Layer 6 of a small transformer language model trained on English Wikipedia (11 layers, counted from 0, width 96).
A neuron adds its activation times its output weights to the MLP's output. To switch it off is to set its activation to zero at one token and run the rest of the model.
A neuron's activation on a vector x is squared ReLU(weights . x), where the dot is the dot product.

Input weights of the MLP neurons that the questions are about. A number n stands for (n - 500) times 0.0017.
n15: 628 424 605 338 400 405 632 664 343 486 409 668 478 416 616 369 511 554 489 648 417 504 372 504 216 430 464 303 316 387 395 557 299 496 580 609 558 591 376 555 524 496 720 410 421 442 447 515 405 670 859 607 538 614 531 479 397 602 489 532 524 521 510 489 500 486 596 382 433 507 567 489 448 271 459 472 448 711 470 565 553 530 827 594 517 423 264 567 636 705 489 308 736 404 514 604
n133: 597 460 653 405 417 640 598 470 281 453 386 578 488 597 622 464 465 402 365 543 480 663 357 478 515 479 484 583 469 488 435 376 703 548 590 453 463 514 450 624 397 549 472 574 398 429 582 607 459 596 576 469 412 681 488 610 529 618 395 451 587 746 409 640 447 562 579 319 533 424 524 373 503 386 344 588 458 398 516 538 714 558 334 526 374 383 539 587 710 571 670 412 491 353 593 546
n152: 386 709 610 510 389 462 730 460 629 615 424 503 297 580 476 400 475 554 632 582 446 663 551 401 449 292 469 629 548 296 483 480 483 490 553 590 294 474 317 685 529 339 623 503 388 521 520 665 391 527 557 584 406 294 471 375 490 537 543 591 458 593 526 587 751 534 420 265 530 393 440 521 500 487 799 534 576 574 419 744 516 430 523 586 519 275 461 493 503 556 548 426 480 659 280 453
n226: 479 598 405 686 574 504 600 355 551 477 871 626 721 422 373 165 391 524 472 516 481 347 536 423 658 496 475 480 354 448 451 496 775 305 665 643 545 625 401 670 112 580 472 598 537 292 548 154 355 459 428 600 592 391 558 660 546 409 334 460 500 583 481 436 504 345 719 554 758 388 377 524 504 723 496 548 382 400 299 550 470 492 464 451 354 236 508 571 439 324 646 480 435 645 496 508
n243: 413 337 259 463 568 362 666 373 699 549 525 519 451 517 395 458 526 460 582 514 432 506 486 565 594 657 437 452 551 511 692 629 379 363 547 563 491 433 393 586 541 618 571 497 486 592 679 500 473 514 455 768 514 426 573 505 443 559 558 613 546 478 533 615 566 394 556 652 402 444 581 451 374 621 600 531 550 603 544 557 376 367 469 524 592 459 366 469 538 585 406 666 409 554 519 421
n271: 621 640 590 453 507 480 546 489 365 396 327 582 356 425 635 394 385 500 446 209 386 339 500 481 604 470 664 538 477 394 539 379 805 489 605 508 426 457 477 541 467 424 500 396 465 566 576 618 391 313 607 756 529 759 724 507 698 455 673 729 540 583 555 310 500 605 435 314 564 682 696 422 711 599 614 637 362 365 301 581 407 583 432 717 569 654 422 523 715 459 372 283 654 489 417 297
n277: 635 415 587 530 655 427 636 347 300 764 374 641 476 492 616 615 279 428 641 175 575 564 632 306 306 355 512 432 508 345 305 254 406 476 387 218 492 496 303 536 639 237 553 539 395 467 433 572 393 427 556 452 404 504 581 290 619 547 689 448 401 237 562 536 545 463 532 716 365 361 555 520 597 466 727 444 488 616 533 458 440 575 650 606 355 586 372 812 664 422 391 356 649 588 449 311
n296: 523 507 471 390 600 579 461 357 659 487 506 516 266 583 310 413 517 662 438 654 494 503 561 392 327 658 662 487 467 503 507 510 646 494 453 348 302 291 480 378 553 436 638 607 585 372 555 428 460 566 365 656 562 494 332 421 547 580 299 439 552 560 681 551 378 500 555 440 606 506 567 556 531 537 565 603 364 544 537 634 470 564 673 485 577 452 572 711 485 264 533 503 474 244 404 308
n309: 595 318 313 479 495 537 408 481 536 546 423 363 375 641 335 450 322 334 618 534 343 559 430 619 483 514 611 503 619 528 548 522 517 511 363 571 526 593 489 533 413 447 477 462 361 543 553 467 407 534 464 407 591 448 508 396 392 511 423 671 537 654 484 511 609 511 408 564 603 494 591 637 454 685 476 480 505 596 576 357 584 518 434 648 353 440 557 356 348 424 489 413 399 422 370 416
n315: 377 359 654 425 548 557 465 506 514 543 422 529 554 612 638 643 635 420 385 527 497 358 591 441 298 540 497 701 557 593 347 398 581 602 388 515 380 469 512 381 472 737 655 560 375 386 293 487 478 476 685 627 492 443 508 718 483 544 454 441 475 379 338 506 476 440 442 473 631 593 491 578 540 492 506 459 512 451 454 412 401 397 427 522 511 483 517 442 301 368 476 397 553 465 668 364
n321: 281 456 604 569 465 352 547 479 443 496 375 415 452 578 523 450 613 551 584 596 510 686 623 291 511 660 526 566 493 561 330 529 723 428 447 337 415 448 693 408 188 619 559 578 434 596 518 597 666 463 648 547 507 591 678 546 653 518 357 467 424 464 315 684 337 353 403 549 212 619 604 603 574 302 374 261 518 345 636 612 483 349 708 579 392 418 631 504 548 320 393 464 365 631 611 405
n323: 562 398 532 530 519 660 396 571 583 516 575 610 606 372 591 448 596 572 302 243 526 460 348 391 561 386 664 435 358 484 333 412 578 603 367 463 525 230 669 439 481 556 439 590 455 443 253 359 370 435 548 701 785 547 500 676 519 230 536 179 469 488 438 376 377 569 632 733 234 305 555 565 726 320 241 468 398 554 538 519 278 538 433 564 715 453 379 718 511 496 350 640 532 420 453 790
n333: 340 432 503 607 664 527 480 360 653 461 595 663 507 391 596 526 438 480 413 544 550 530 487 584 413 380 659 453 339 348 449 421 551 563 516 558 341 639 483 590 423 636 621 494 446 422 556 351 421 429 198 583 637 593 510 584 490 687 454 467 700 467 516 569 731 493 692 535 365 464 438 618 658 605 423 573 513 818 458 452 463 607 638 538 723 656 461 300 452 464 648 536 363 616 428 507
n347: 394 525 565 618 287 428 409 394 394 613 459 423 458 449 568 669 530 450 350 235 612 775 475 454 563 411 432 354 483 586 36 418 737 467 468 521 563 480 424 578 524 389 559 613 508 584 488 817 441 487 426 417 492 773 396 326 444 611 504 372 449 598 848 467 305 496 413 225 451 615 292 513 556 615 676 599 439 233 509 440 430 700 394 473 444 618 448 545 512 641 517 727 912 338 418 342
n357: 366 779 422 533 394 518 610 692 672 443 436 416 507 556 457 527 514 579 262 308 295 735 593 771 441 675 286 593 580 565 566 613 609 343 527 637 559 438 560 599 527 609 597 447 552 490 524 547 474 448 534 761 362 420 530 436 573 442 341 586 588 601 477 589 521 615 619 700 483 422 534 367 470 484 603 322 634 493 378 377 494 403 524 646 608 732 543 463 431 426 514 627 503 514 703 565

Output weights of the MLP neurons that the questions are about. A number n stands for (n - 500) times 0.0008.
n15: 568 334 413 541 593 467 396 554 520 239 742 727 467 340 464 609 418 382 550 452 555 259 375 515 712 493 802 560 521 373 339 649 449 503 519 631 582 453 219 440 442 371 561 527 435 568 540 428 522 658 538 523 435 331 596 537 676 362 466 555 623 604 235 641 510 567 461 422 588 444 602 512 444 533 589 431 500 492 290 377 372 659 766 553 449 422 386 579 536 620 529 458 446 368 390 418
n133: 477 563 456 557 549 441 837 368 655 420 820 723 592 645 493 497 369 544 623 468 646 442 583 607 476 644 420 430 500 593 466 471 297 218 631 338 666 268 429 382 655 750 741 456 478 709 461 271 632 388 546 541 315 451 558 437 607 421 476 490 544 470 462 644 444 425 517 497 494 532 538 435 594 561 584 513 404 446 301 336 659 455 444 397 496 494 524 500 514 474 564 592 335 397 480 412
n152: 374 419 398 470 507 413 536 528 430 608 660 425 580 168 470 640 245 496 578 416 400 546 561 572 707 476 510 570 478 474 395 715 261 497 704 272 465 321 568 338 597 425 578 557 663 378 533 552 581 510 581 365 525 588 664 405 577 338 510 706 762 484 490 666 371 576 562 484 412 510 387 478 647 422 630 691 460 496 535 733 404 500 479 623 661 591 446 678 811 605 519 580 692 608 667 392
n226: 483 726 558 592 426 466 575 215 440 478 377 783 392 394 659 527 608 825 347 440 637 481 410 478 675 503 454 607 580 241 308 447 355 589 553 479 706 431 191 504 615 477 483 475 447 670 577 653 474 521 532 633 392 484 497 628 687 441 472 384 341 539 314 593 390 571 557 491 433 560 486 451 365 260 544 457 523 584 523 467 516 644 507 332 511 550 369 642 380 470 655 385 318 369 462 449
n243: 625 726 738 484 414 493 215 702 423 514 286 469 487 365 472 371 515 413 415 608 496 520 632 611 643 369 663 589 574 380 337 352 750 605 407 706 496 660 667 427 465 231 485 560 514 380 457 675 558 387 561 358 489 621 532 553 687 579 400 322 441 575 510 322 386 692 531 308 692 636 393 611 622 283 367 486 521 393 516 314 437 508 588 303 473 638 519 753 438 451 677 391 519 397 228 601
n271: 409 430 398 312 279 680 432 610 509 364 461 567 386 552 284 515 548 549 801 405 318 504 340 355 444 254 683 434 387 654 377 216 419 698 600 540 636 538 610 379 455 304 628 363 508 553 593 575 511 488 302 374 632 496 550 597 441 568 450 773 398 702 414 661 615 340 339 668 585 531 213 750 674 370 601 569 527 541 729 496 224 512 461 527 711 690 451 329 412 513 559 591 609 476 428 701
n277: 375 179 281 528 486 433 423 575 446 368 430 656 552 356 370 733 287 405 530 388 464 644 310 561 614 644 479 488 745 742 390 517 781 381 469 587 599 436 454 549 473 212 306 670 221 460 487 496 467 560 540 617 540 662 420 439 323 550 306 484 532 431 372 552 473 468 407 494 566 459 360 677 444 658 584 445 603 616 567 336 838 526 606 469 664 414 442 425 545 599 279 370 421 432 449 519
n296: 567 302 327 538 520 373 546 399 650 484 475 381 484 528 345 421 357 459 316 434 565 467 809 391 412 527 614 616 300 414 284 461 596 646 341 531 597 396 544 507 423 401 531 500 441 269 642 454 416 470 416 569 531 523 405 436 473 638 277 307 560 737 500 490 605 722 433 398 679 435 479 419 800 585 513 471 613 598 448 536 720 349 329 497 331 448 476 468 340 455 626 671 440 429 411 432
n309: 467 520 626 415 486 630 483 322 381 551 644 597 658 401 648 443 588 642 453 429 657 264 520 394 500 576 496 419 434 571 334 367 143 412 512 496 581 543 557 339 437 590 507 648 690 443 649 546 689 351 564 690 230 430 496 490 710 484 712 291 413 322 452 588 322 450 477 319 449 479 542 328 425 281 322 405 644 224 362 750 367 591 616 457 508 647 534 704 739 427 637 598 477 445 470 515
n315: 462 535 341 648 531 347 496 544 541 491 676 524 591 215 595 435 356 464 497 476 510 427 445 517 649 616 579 59 443 450 536 700 599 480 566 387 458 507 453 663 612 272 385 568 500 393 422 523 606 509 547 382 436 583 562 385 756 347 376 505 545 457 503 668 467 491 566 643 338 479 687 461 469 509 413 313 479 552 437 452 540 606 468 519 405 500 519 627 757 654 693 512 503 472 471 580
n321: 532 252 612 606 506 567 581 581 678 383 724 407 445 278 718 661 415 500 500 679 742 631 677 535 458 522 662 443 685 433 550 463 562 527 617 516 536 387 536 476 460 464 422 612 647 183 527 466 521 494 389 287 592 735 715 474 504 587 300 372 655 522 463 481 521 430 567 377 603 563 537 322 551 666 424 399 525 406 518 351 456 399 523 484 365 416 434 360 483 625 538 416 541 597 569 503
n323: 312 355 395 602 485 865 567 551 440 649 456 366 509 402 374 519 472 689 511 581 452 650 543 416 620 446 855 691 367 376 423 553 511 493 379 612 509 254 591 694 309 354 488 568 538 302 537 666 624 488 533 469 468 549 378 504 572 559 432 563 695 545 363 345 507 755 492 476 273 515 455 608 650 667 427 447 526 459 618 765 401 701 437 397 475 511 391 483 235 587 744 519 570 390 548 973
n333: 435 613 562 333 564 480 594 538 588 359 504 408 575 361 489 497 604 394 643 489 546 568 466 640 646 463 460 736 733 746 436 480 617 446 409 423 477 485 420 580 700 531 562 794 460 488 343 606 506 582 503 710 329 344 678 506 381 452 612 455 561 512 516 580 426 453 306 653 445 490 518 335 453 583 567 627 622 940 508 651 402 482 586 580 673 454 256 289 547 370 386 595 678 545 406 602
n347: 531 444 462 622 493 544 433 445 540 692 356 394 541 459 691 507 392 574 443 463 616 741 552 278 480 422 437 409 605 538 525 678 753 475 470 448 622 347 395 384 625 635 497 577 450 585 593 438 589 456 471 570 761 508 520 494 659 678 525 510 469 793 493 666 416 547 346 552 410 377 593 647 517 510 672 283 384 516 359 434 197 496 654 396 485 480 560 500 634 321 287 658 366 191 531 384
n357: 406 554 395 666 419 364 570 439 618 409 384 527 626 496 605 528 544 745 373 461 518 385 571 558 654 504 423 540 458 228 466 645 372 503 651 434 612 458 697 401 448 504 343 765 773 366 428 538 574 399 701 463 423 455 348 349 471 348 615 919 497 340 326 469 466 578 394 571 446 468 403 474 726 402 359 553 535 567 601 737 421 640 464 549 481 587 263 618 603 524 701 230 542 659 658 431

Each question names a token from some text and the token that comes next. It shows the vector x that enters the MLP there. A number n stands for (n - 500) times 0.012.

Then comes g, the gradient of the next token's log-probability with respect to the MLP's output, scaled to length 1. A neuron's effect is roughly proportional to its activation times (output weights . g). A number n stands for (n - 500) times 0.0008.

"15", then "0"
x: 619 495 370 603 590 393 501 582 472 432 519 526 523 428 301 659 586 475 330 647 414 603 549 456 506 550 525 729 481 571 365 519 491 521 409 577 469 574 457 445 481 442 454 429 534 484 481 500 611 577 569 404 610 499 364 511 590 508 579 655 560 433 509 537 452 667 492 534 384 329 644 571 619 606 350 512 442 520 424 439 489 420 396 402 508 482 562 710 562 573 454 392 520 397 490 626
g: 388 428 574 284 741 665 462 602 496 676 430 547 337 530 656 563 648 320 349 519 410 470 541 628 540 600 636 396 483 477 523 512 636 644 422 336 826 595 673 246 382 845 515 412 557 381 561 472 402 584 529 450 598 597 342 509 544 538 375 526 754 286 412 604 478 599 348 521 375 511 528 801 495 353 571 319 332 676 423 511 205 332 412 680 515 412 374 512 525 543 514 521 465 624 550 671
Which neuron, switched off, lowers the next token's probability most? n323

"st", then "omo"
x: 417 492 418 478 508 443 592 490 562 654 420 357 459 508 431 527 584 379 505 478 554 642 613 449 394 403 526 478 367 453 413 390 371 580 618 534 383 587 461 335 650 488 491 557 351 512 624 563 524 511 712 478 465 363 639 561 326 507 450 531 538 547 419 618 552 606 489 581 567 416 466 500 589 611 371 501 543 366 361 585 607 437 429 362 576 648 346 489 383 501 377 513 518 504 402 644
g: 591 614 584 455 454 461 305 678 463 590 710 510 490 466 460 360 503 475 668 479 454 695 420 708 536 492 354 518 447 369 564 411 641 488 511 327 588 658 614 375 512 85 476 630 142 423 532 424 389 252 589 327 603 570 553 388 516 691 508 464 405 496 435 647 527 241 666 576 538 423 658 803 511 230 626 490 552 680 582 598 407 469 445 556 671 665 421 462 701 451 371 479 522 500 660 362
Which neuron, switched off, lowers the next token's probability most? n152

"ona", then "te"
x: 483 418 541 524 492 410 503 444 488 572 706 365 394 527 467 395 510 386 488 388 534 589 545 378 388 589 504 387 654 537 431 517 520 491 374 391 435 567 442 497 612 408 370 577 488 487 614 411 591 480 565 548 421 366 593 673 209 564 535 704 547 497 271 580 565 449 528 497 471 445 671 583 601 517 326 441 396 544 384 426 635 476 565 453 506 562 547 602 466 550 435 516 532 526 488 518
g: 363 387 350 504 615 681 381 574 502 524 357 656 385 449 249 447 664 416 474 611 441 452 566 509 374 532 297 325 468 647 345 736 620 442 494 609 538 566 385 431 586 667 538 368 270 472 441 657 405 627 380 438 486 295 307 531 806 740 452 784 557 722 568 471 396 403 610 369 455 139 476 634 425 461 359 599 616 500 430 412 325 611 376 405 304 550 390 441 380 504 369 470 335 553 589 568
Which neuron, switched off, lowers the next token's probability most? n277

"ine", then "nce"
x: 626 409 585 473 629 349 371 383 408 519 641 492 552 455 543 531 584 406 322 520 579 392 422 416 369 501 597 487 459 415 364 523 493 526 436 394 357 528 465 500 561 570 572 500 626 532 534 433 581 352 680 486 543 391 702 490 473 437 559 647 496 479 384 548 456 555 500 476 513 414 661 575 524 528 322 446 545 420 312 505 372 465 609 457 586 596 480 435 450 606 463 556 529 377 655 543
g: 644 540 503 455 352 463 505 507 520 824 639 612 428 483 552 273 645 539 406 290 431 523 639 409 389 576 470 279 379 491 648 656 525 244 385 710 379 389 585 465 531 495 566 351 489 400 453 613 391 369 604 719 738 651 429 583 495 474 610 237 305 414 500 656 617 518 730 503 433 626 626 547 484 426 614 340 374 784 417 269 353 732 534 497 548 461 590 362 532 651 579 689 343 562 608 365
Which neuron, switched off, raises the next token's probability most? n323

" in", then " 1986"
x: 641 605 389 495 551 361 338 423 557 402 519 469 500 511 310 509 504 519 388 544 561 543 573 477 618 517 436 601 681 571 361 502 481 476 552 483 458 647 557 420 481 535 499 569 576 567 540 637 627 349 694 588 390 344 552 400 440 512 557 753 514 432 419 564 471 546 473 515 473 332 682 535 605 510 342 488 438 522 424 480 438 360 471 439 564 564 476 621 407 594 553 497 565 464 603 545
g: 396 677 416 456 531 634 378 590 514 640 480 502 595 488 731 327 540 521 413 372 469 427 448 434 389 425 412 459 393 379 395 451 540 369 718 468 662 746 265 340 724 307 540 529 412 300 430 455 591 544 393 433 491 400 555 249 520 491 280 432 358 281 595 450 672 461 447 308 290 592 518 599 566 674 339 583 432 554 479 416 442 784 413 433 807 376 421 229 299 479 763 528 542 522 642 537
Which neuron, switched off, lowers the next token's probability most? n357

"ic", then " in"
x: 605 421 496 396 494 282 370 463 603 348 570 551 358 402 444 609 457 378 420 464 522 451 514 330 534 569 570 540 566 596 447 526 457 557 459 493 485 547 348 429 423 436 558 638 484 472 605 524 638 601 688 549 405 326 627 480 442 516 553 710 594 458 322 576 467 660 431 486 386 364 534 485 524 570 407 452 525 493 356 386 502 455 541 523 461 540 445 510 547 610 415 474 574 365 571 423
g: 504 512 298 389 307 670 493 618 174 417 583 248 573 465 246 581 430 175 482 139 781 462 436 579 499 532 597 442 266 574 601 471 430 539 466 535 526 513 501 604 273 564 626 446 507 457 600 309 462 423 423 427 511 602 491 607 519 312 315 548 685 526 691 363 411 544 567 387 494 530 565 592 486 686 253 401 478 347 376 501 439 386 565 662 451 323 683 380 622 414 454 391 590 685 577 425
Which neuron, switched off, lowers the next token's probability most? n15

" H", then "IV"
x: 556 425 627 487 442 228 463 535 602 560 423 497 475 384 372 520 642 493 457 623 569 733 527 445 701 455 639 651 498 589 374 516 469 531 469 446 520 611 374 356 635 482 613 658 555 572 567 421 599 500 619 529 398 293 588 498 401 578 583 570 551 532 589 619 511 521 465 373 590 373 708 538 510 545 453 526 486 517 463 472 456 435 511 391 508 518 616 620 477 533 551 513 491 497 411 420
g: 673 699 509 482 581 610 503 655 562 701 519 582 476 346 404 677 656 483 663 704 336 380 503 380 415 437 260 488 483 484 280 586 555 679 294 525 644 561 396 619 557 587 453 581 455 551 390 534 692 446 485 585 393 516 658 673 495 668 332 363 821 450 568 576 544 551 515 427 643 575 593 400 654 601 527 575 649 443 293 495 338 557 279 587 472 690 526 364 446 315 576 588 140 808 404 478
Which neuron, switched off, raises the next token's probability most? n152

"Ch", then "urch"
x: 535 414 570 521 528 507 458 519 549 475 432 415 477 561 399 441 520 488 385 535 714 726 534 464 554 411 501 551 597 563 394 517 580 402 460 491 523 609 424 288 691 490 578 703 508 567 642 577 588 388 591 552 505 204 647 596 334 608 515 394 632 574 560 496 475 623 480 519 631 418 613 483 505 579 494 539 368 424 376 484 326 547 574 293 609 527 583 481 461 472 433 455 554 485 459 464
g: 537 530 541 772 416 390 407 313 449 413 420 620 369 350 244 416 643 490 353 526 463 416 688 662 442 375 539 434 467 508 596 622 537 572 491 438 444 595 563 507 583 651 623 533 438 478 423 414 269 754 471 478 611 383 494 803 582 628 239 603 300 696 420 639 518 600 320 340 343 325 595 615 612 747 511 474 569 407 460 691 532 581 522 477 653 570 334 584 793 485 412 721 572 374 670 282
Which neuron, switched off, lowers the next token's probability most? n347

"3", then "cc"
x: 561 439 493 603 550 272 548 443 406 628 534 413 486 486 430 551 578 467 462 547 525 616 554 605 361 549 543 582 385 397 438 521 506 522 515 430 405 520 510 456 585 427 403 459 548 528 518 405 535 604 620 286 472 368 521 585 434 456 591 754 570 460 435 514 445 487 510 533 472 465 775 585 502 548 376 464 502 381 415 446 532 375 414 424 639 650 614 718 452 529 604 442 451 512 497 579
g: 399 409 451 428 316 487 470 735 524 782 525 436 565 609 699 635 355 483 477 574 591 547 413 734 417 717 756 404 648 493 556 457 505 428 465 483 680 471 598 404 700 545 370 570 538 406 543 441 219 505 617 572 775 494 622 327 740 473 665 406 415 301 537 466 587 592 587 556 406 479 597 612 346 551 382 295 532 519 739 549 366 424 591 855 612 245 625 582 579 595 637 483 502 532 337 610
Which two neurons, each switched off alone, lower its probability most, in order? n321, n277

"op", then "onne"
x: 441 150 479 506 488 438 468 337 741 473 545 533 496 525 555 582 546 591 360 550 635 664 521 483 460 514 529 531 642 502 403 537 433 488 516 433 451 656 384 301 616 479 442 480 386 527 562 360 492 491 477 564 428 483 558 443 367 629 397 557 423 481 316 633 516 480 501 533 501 501 440 562 634 586 487 464 453 454 445 475 669 431 485 359 476 641 521 280 586 509 404 466 449 512 505 408
g: 456 604 680 581 413 154 613 597 366 561 558 547 498 509 385 324 614 806 698 256 542 471 616 553 620 551 331 503 516 425 466 341 657 537 351 612 668 691 391 377 620 506 565 601 255 751 499 590 508 347 276 539 475 694 573 378 396 525 318 371 489 459 488 504 485 378 449 683 525 566 785 267 426 434 570 603 558 642 446 532 466 669 501 784 454 620 550 443 388 631 638 488 299 402 516 514
Which neuron, switched off, lowers the next token's probability most? n333

";", then " 3"
x: 478 312 495 417 382 407 472 404 574 535 597 592 558 519 460 546 435 382 560 598 708 504 540 503 651 481 395 557 451 569 478 551 324 502 372 470 386 578 588 336 505 501 516 506 469 680 642 419 570 473 406 554 461 264 550 521 726 609 353 726 618 429 437 431 482 492 440 579 506 490 567 469 499 648 462 528 513 502 474 529 614 613 577 392 469 601 512 485 516 568 358 424 520 518 539 405
g: 447 496 657 358 685 638 268 609 614 383 462 376 678 386 480 380 532 380 360 609 663 383 540 733 251 445 421 247 429 473 597 617 379 672 304 671 437 540 588 258 596 619 442 386 417 637 590 668 593 446 413 301 340 595 435 314 368 532 276 394 621 479 552 581 436 680 290 261 442 186 553 653 480 562 445 652 653 407 678 505 349 536 544 639 464 371 340 487 606 533 536 475 476 526 483 494
Which neuron, switched off, lowers the next token's probability most? n243

" source", then " of"
x: 679 305 429 447 600 354 282 494 620 412 633 460 520 433 426 453 464 508 363 584 604 495 585 475 636 509 625 529 581 589 369 606 509 617 520 475 481 491 526 485 550 408 646 572 465 496 552 420 506 511 666 572 426 371 603 570 385 504 447 615 596 440 439 608 497 471 506 460 696 531 514 465 508 595 350 497 441 375 350 357 513 371 590 366 505 560 450 578 544 663 524 530 496 429 495 451
g: 777 568 477 316 525 408 584 647 528 440 585 367 466 429 392 602 395 788 336 665 740 378 557 466 458 585 390 542 497 532 591 644 606 480 407 438 664 525 462 442 514 634 603 322 518 652 405 604 306 358 430 397 481 547 502 415 287 618 361 495 347 406 519 742 337 450 540 335 345 594 292 301 253 411 769 510 580 554 388 540 629 658 606 240 328 543 495 499 378 342 505 552 201 684 555 450
Which neuron, switched off, lowers the next token's probability most? n226

" to", then " off"
x: 641 617 391 499 587 410 246 462 492 416 566 478 551 589 408 531 479 393 434 544 534 494 566 422 668 582 485 518 643 576 363 544 445 437 565 499 460 558 588 398 481 517 574 537 570 596 648 539 582 377 678 498 343 286 604 394 500 410 538 775 429 453 425 505 463 556 434 488 507 377 644 508 587 478 353 478 514 487 370 468 470 443 572 473 538 554 498 553 479 649 462 538 488 442 526 464
g: 628 417 445 431 429 520 612 698 497 739 457 628 454 401 511 489 396 405 814 449 516 297 410 556 507 520 710 570 440 462 516 504 449 283 445 596 538 598 175 584 339 573 552 565 550 562 578 386 659 592 393 643 592 434 438 319 530 429 118 497 416 368 724 482 387 476 607 339 548 569 635 433 790 604 397 342 484 304 611 708 509 581 500 619 331 508 388 551 265 684 623 485 524 329 294 361
Which neuron, switched off, lowers the next token's probability most? n321

" in", then ")"
x: 561 526 492 468 625 437 388 512 501 507 550 412 546 578 505 478 429 537 360 539 651 584 600 648 426 471 373 461 501 586 426 497 484 435 504 583 449 600 576 460 495 478 490 521 629 605 619 566 684 489 453 456 466 438 600 491 637 467 463 820 569 417 431 521 430 519 357 477 560 392 730 424 594 437 436 494 537 377 405 415 388 476 611 336 499 680 567 579 367 516 587 488 533 495 553 624
g: 308 356 501 561 641 617 668 607 539 437 425 224 601 394 563 498 356 722 626 522 422 478 305 423 495 567 474 576 546 639 527 736 408 711 372 366 448 671 396 522 296 471 442 227 556 526 556 300 521 819 490 328 463 567 437 519 322 316 564 360 518 624 559 480 522 300 196 320 747 402 378 486 478 415 422 440 653 411 494 528 380 507 784 444 441 531 461 502 495 556 302 445 788 450 564 469
Which neuron, switched off, raises the next token's probability most? n357

"ro", then " design"
x: 563 272 524 488 689 371 450 487 431 641 672 467 472 505 449 536 469 576 541 654 579 381 463 544 428 598 489 551 588 429 458 616 584 487 424 495 492 520 364 477 602 566 519 584 544 554 499 424 630 514 494 480 549 436 658 538 508 488 570 765 512 381 462 596 527 542 587 438 587 550 629 588 524 656 408 505 388 359 396 393 575 451 562 490 552 600 474 466 482 632 288 387 505 468 529 522
g: 334 572 414 605 520 562 517 378 874 422 427 484 399 562 554 531 417 310 665 618 513 560 620 396 665 566 483 473 563 339 473 629 572 694 465 582 576 882 612 673 405 692 573 447 576 589 455 586 503 872 504 556 680 469 437 576 452 370 541 511 595 423 389 306 476 212 370 342 327 481 481 605 245 503 410 347 505 478 464 303 409 578 363 613 706 614 436 392 506 627 750 583 625 604 559 491
Which neuron, switched off, lowers the next token's probability most? n315

"80", then "3"
x: 653 403 459 467 530 425 390 454 476 485 607 570 529 507 375 556 571 430 414 604 496 676 472 494 539 476 625 664 471 490 443 579 582 521 363 603 578 533 420 572 581 442 539 569 463 482 649 475 693 608 397 486 535 412 423 530 737 572 443 530 603 450 505 414 456 621 500 494 358 299 749 499 548 500 336 604 532 424 351 377 502 574 529 409 516 609 616 606 391 654 454 490 562 395 491 478
g: 625 421 456 590 586 596 415 415 689 345 412 468 524 473 418 543 496 433 539 536 651 561 706 408 578 335 363 781 478 609 475 562 392 368 243 538 535 600 708 641 369 569 583 225 536 610 444 559 624 522 550 304 385 714 422 580 504 351 405 732 684 540 235 496 489 591 794 412 568 386 514 358 531 413 455 307 372 650 655 711 517 512 589 375 442 180 486 491 445 603 243 479 543 253 424 499
Which two neurons, each switched off alone, lower its probability most, in order? n323, n296

" off", then "-"
x: 655 486 508 530 460 460 456 485 525 435 514 431 520 502 281 547 491 399 387 674 541 437 539 558 667 444 541 593 628 476 367 489 588 393 597 431 459 663 454 348 494 553 530 599 601 524 664 573 722 378 688 475 400 294 585 396 494 520 390 709 439 447 471 561 452 507 449 547 470 381 699 429 582 510 385 471 406 496 418 439 517 507 583 432 415 596 587 563 493 586 481 484 531 541 551 426
g: 692 451 372 469 690 306 357 565 704 324 572 461 346 522 351 665 655 785 489 554 494 449 477 641 334 664 619 614 416 534 429 724 568 392 440 394 301 582 410 503 579 240 411 554 342 567 436 603 627 415 203 668 576 472 672 505 469 678 406 627 468 370 392 732 474 638 481 304 349 489 506 340 425 609 339 417 397 335 439 462 620 478 642 229 635 459 571 601 422 482 532 250 534 491 364 615
Which neuron, switched off, lowers the next token's probability most? n321

"sp", then "ort"
x: 545 406 596 500 559 576 475 619 529 372 494 420 400 427 273 426 418 516 367 577 761 620 596 458 489 489 432 598 659 538 408 521 461 494 536 537 392 636 453 403 679 544 564 734 493 462 684 536 672 533 623 557 529 324 515 524 625 567 465 546 535 477 518 551 552 512 461 470 625 491 556 418 511 512 412 488 406 485 409 403 483 576 615 258 515 605 564 475 529 549 372 505 564 420 348 523
g: 683 364 503 465 553 556 462 318 539 375 328 490 415 325 424 334 403 498 348 469 430 521 692 563 621 313 555 564 548 380 455 799 413 431 529 364 527 598 687 455 570 544 613 587 561 482 481 547 541 709 317 316 397 564 659 355 94 415 422 627 250 451 542 543 517 693 536 463 623 232 597 375 505 410 567 442 660 396 785 459 378 430 615 536 572 827 338 321 547 390 601 461 510 528 684 552
Which neuron, switched off, lowers the next token's probability most? n296

"r", then " prom"
x: 700 510 427 418 579 325 369 404 457 476 579 494 482 502 428 517 407 430 359 596 527 332 538 536 667 529 512 548 579 511 347 488 594 462 498 541 444 433 445 371 608 451 484 610 584 596 608 491 674 491 723 549 439 359 553 383 412 460 538 692 522 488 424 463 451 528 439 405 487 410 694 479 558 579 420 485 504 478 388 422 435 507 574 445 523 646 559 583 414 668 359 541 536 395 572 447
g: 531 405 463 360 711 306 266 393 585 470 429 489 455 438 408 236 570 233 631 391 431 320 477 492 517 494 458 357 602 502 613 291 508 454 471 428 501 487 548 437 600 632 614 336 235 421 381 331 608 277 571 565 440 709 623 636 614 628 539 526 537 835 470 558 591 448 529 503 458 665 347 747 474 444 375 391 612 675 464 649 406 668 456 542 740 695 341 436 506 748 498 639 556 683 325 622
Which neuron, switched off, lowers the next token's probability most? n271

"le", then "bar"
x: 650 314 545 442 582 460 372 491 483 424 600 511 384 520 346 556 497 532 510 671 661 453 498 482 418 543 468 497 596 635 377 568 520 476 594 464 504 465 361 289 562 543 712 621 492 576 578 497 595 535 624 607 502 268 518 473 505 495 464 686 577 466 437 522 532 533 478 468 516 498 491 491 461 540 482 497 467 305 466 415 587 401 572 429 570 690 496 403 437 679 364 487 594 392 463 455
g: 542 403 707 535 353 580 530 651 412 621 448 486 494 569 516 625 512 353 559 531 544 672 676 406 708 278 485 621 434 655 686 437 614 342 739 468 509 145 685 435 585 686 432 642 465 376 604 346 487 546 715 639 486 632 390 375 785 746 640 312 407 508 545 433 566 591 642 517 758 591 636 559 571 550 429 379 303 474 858 495 343 508 458 441 511 296 588 454 459 449 425 456 478 444 461 394
Which neuron, switched off, raises the next token's probability most? n315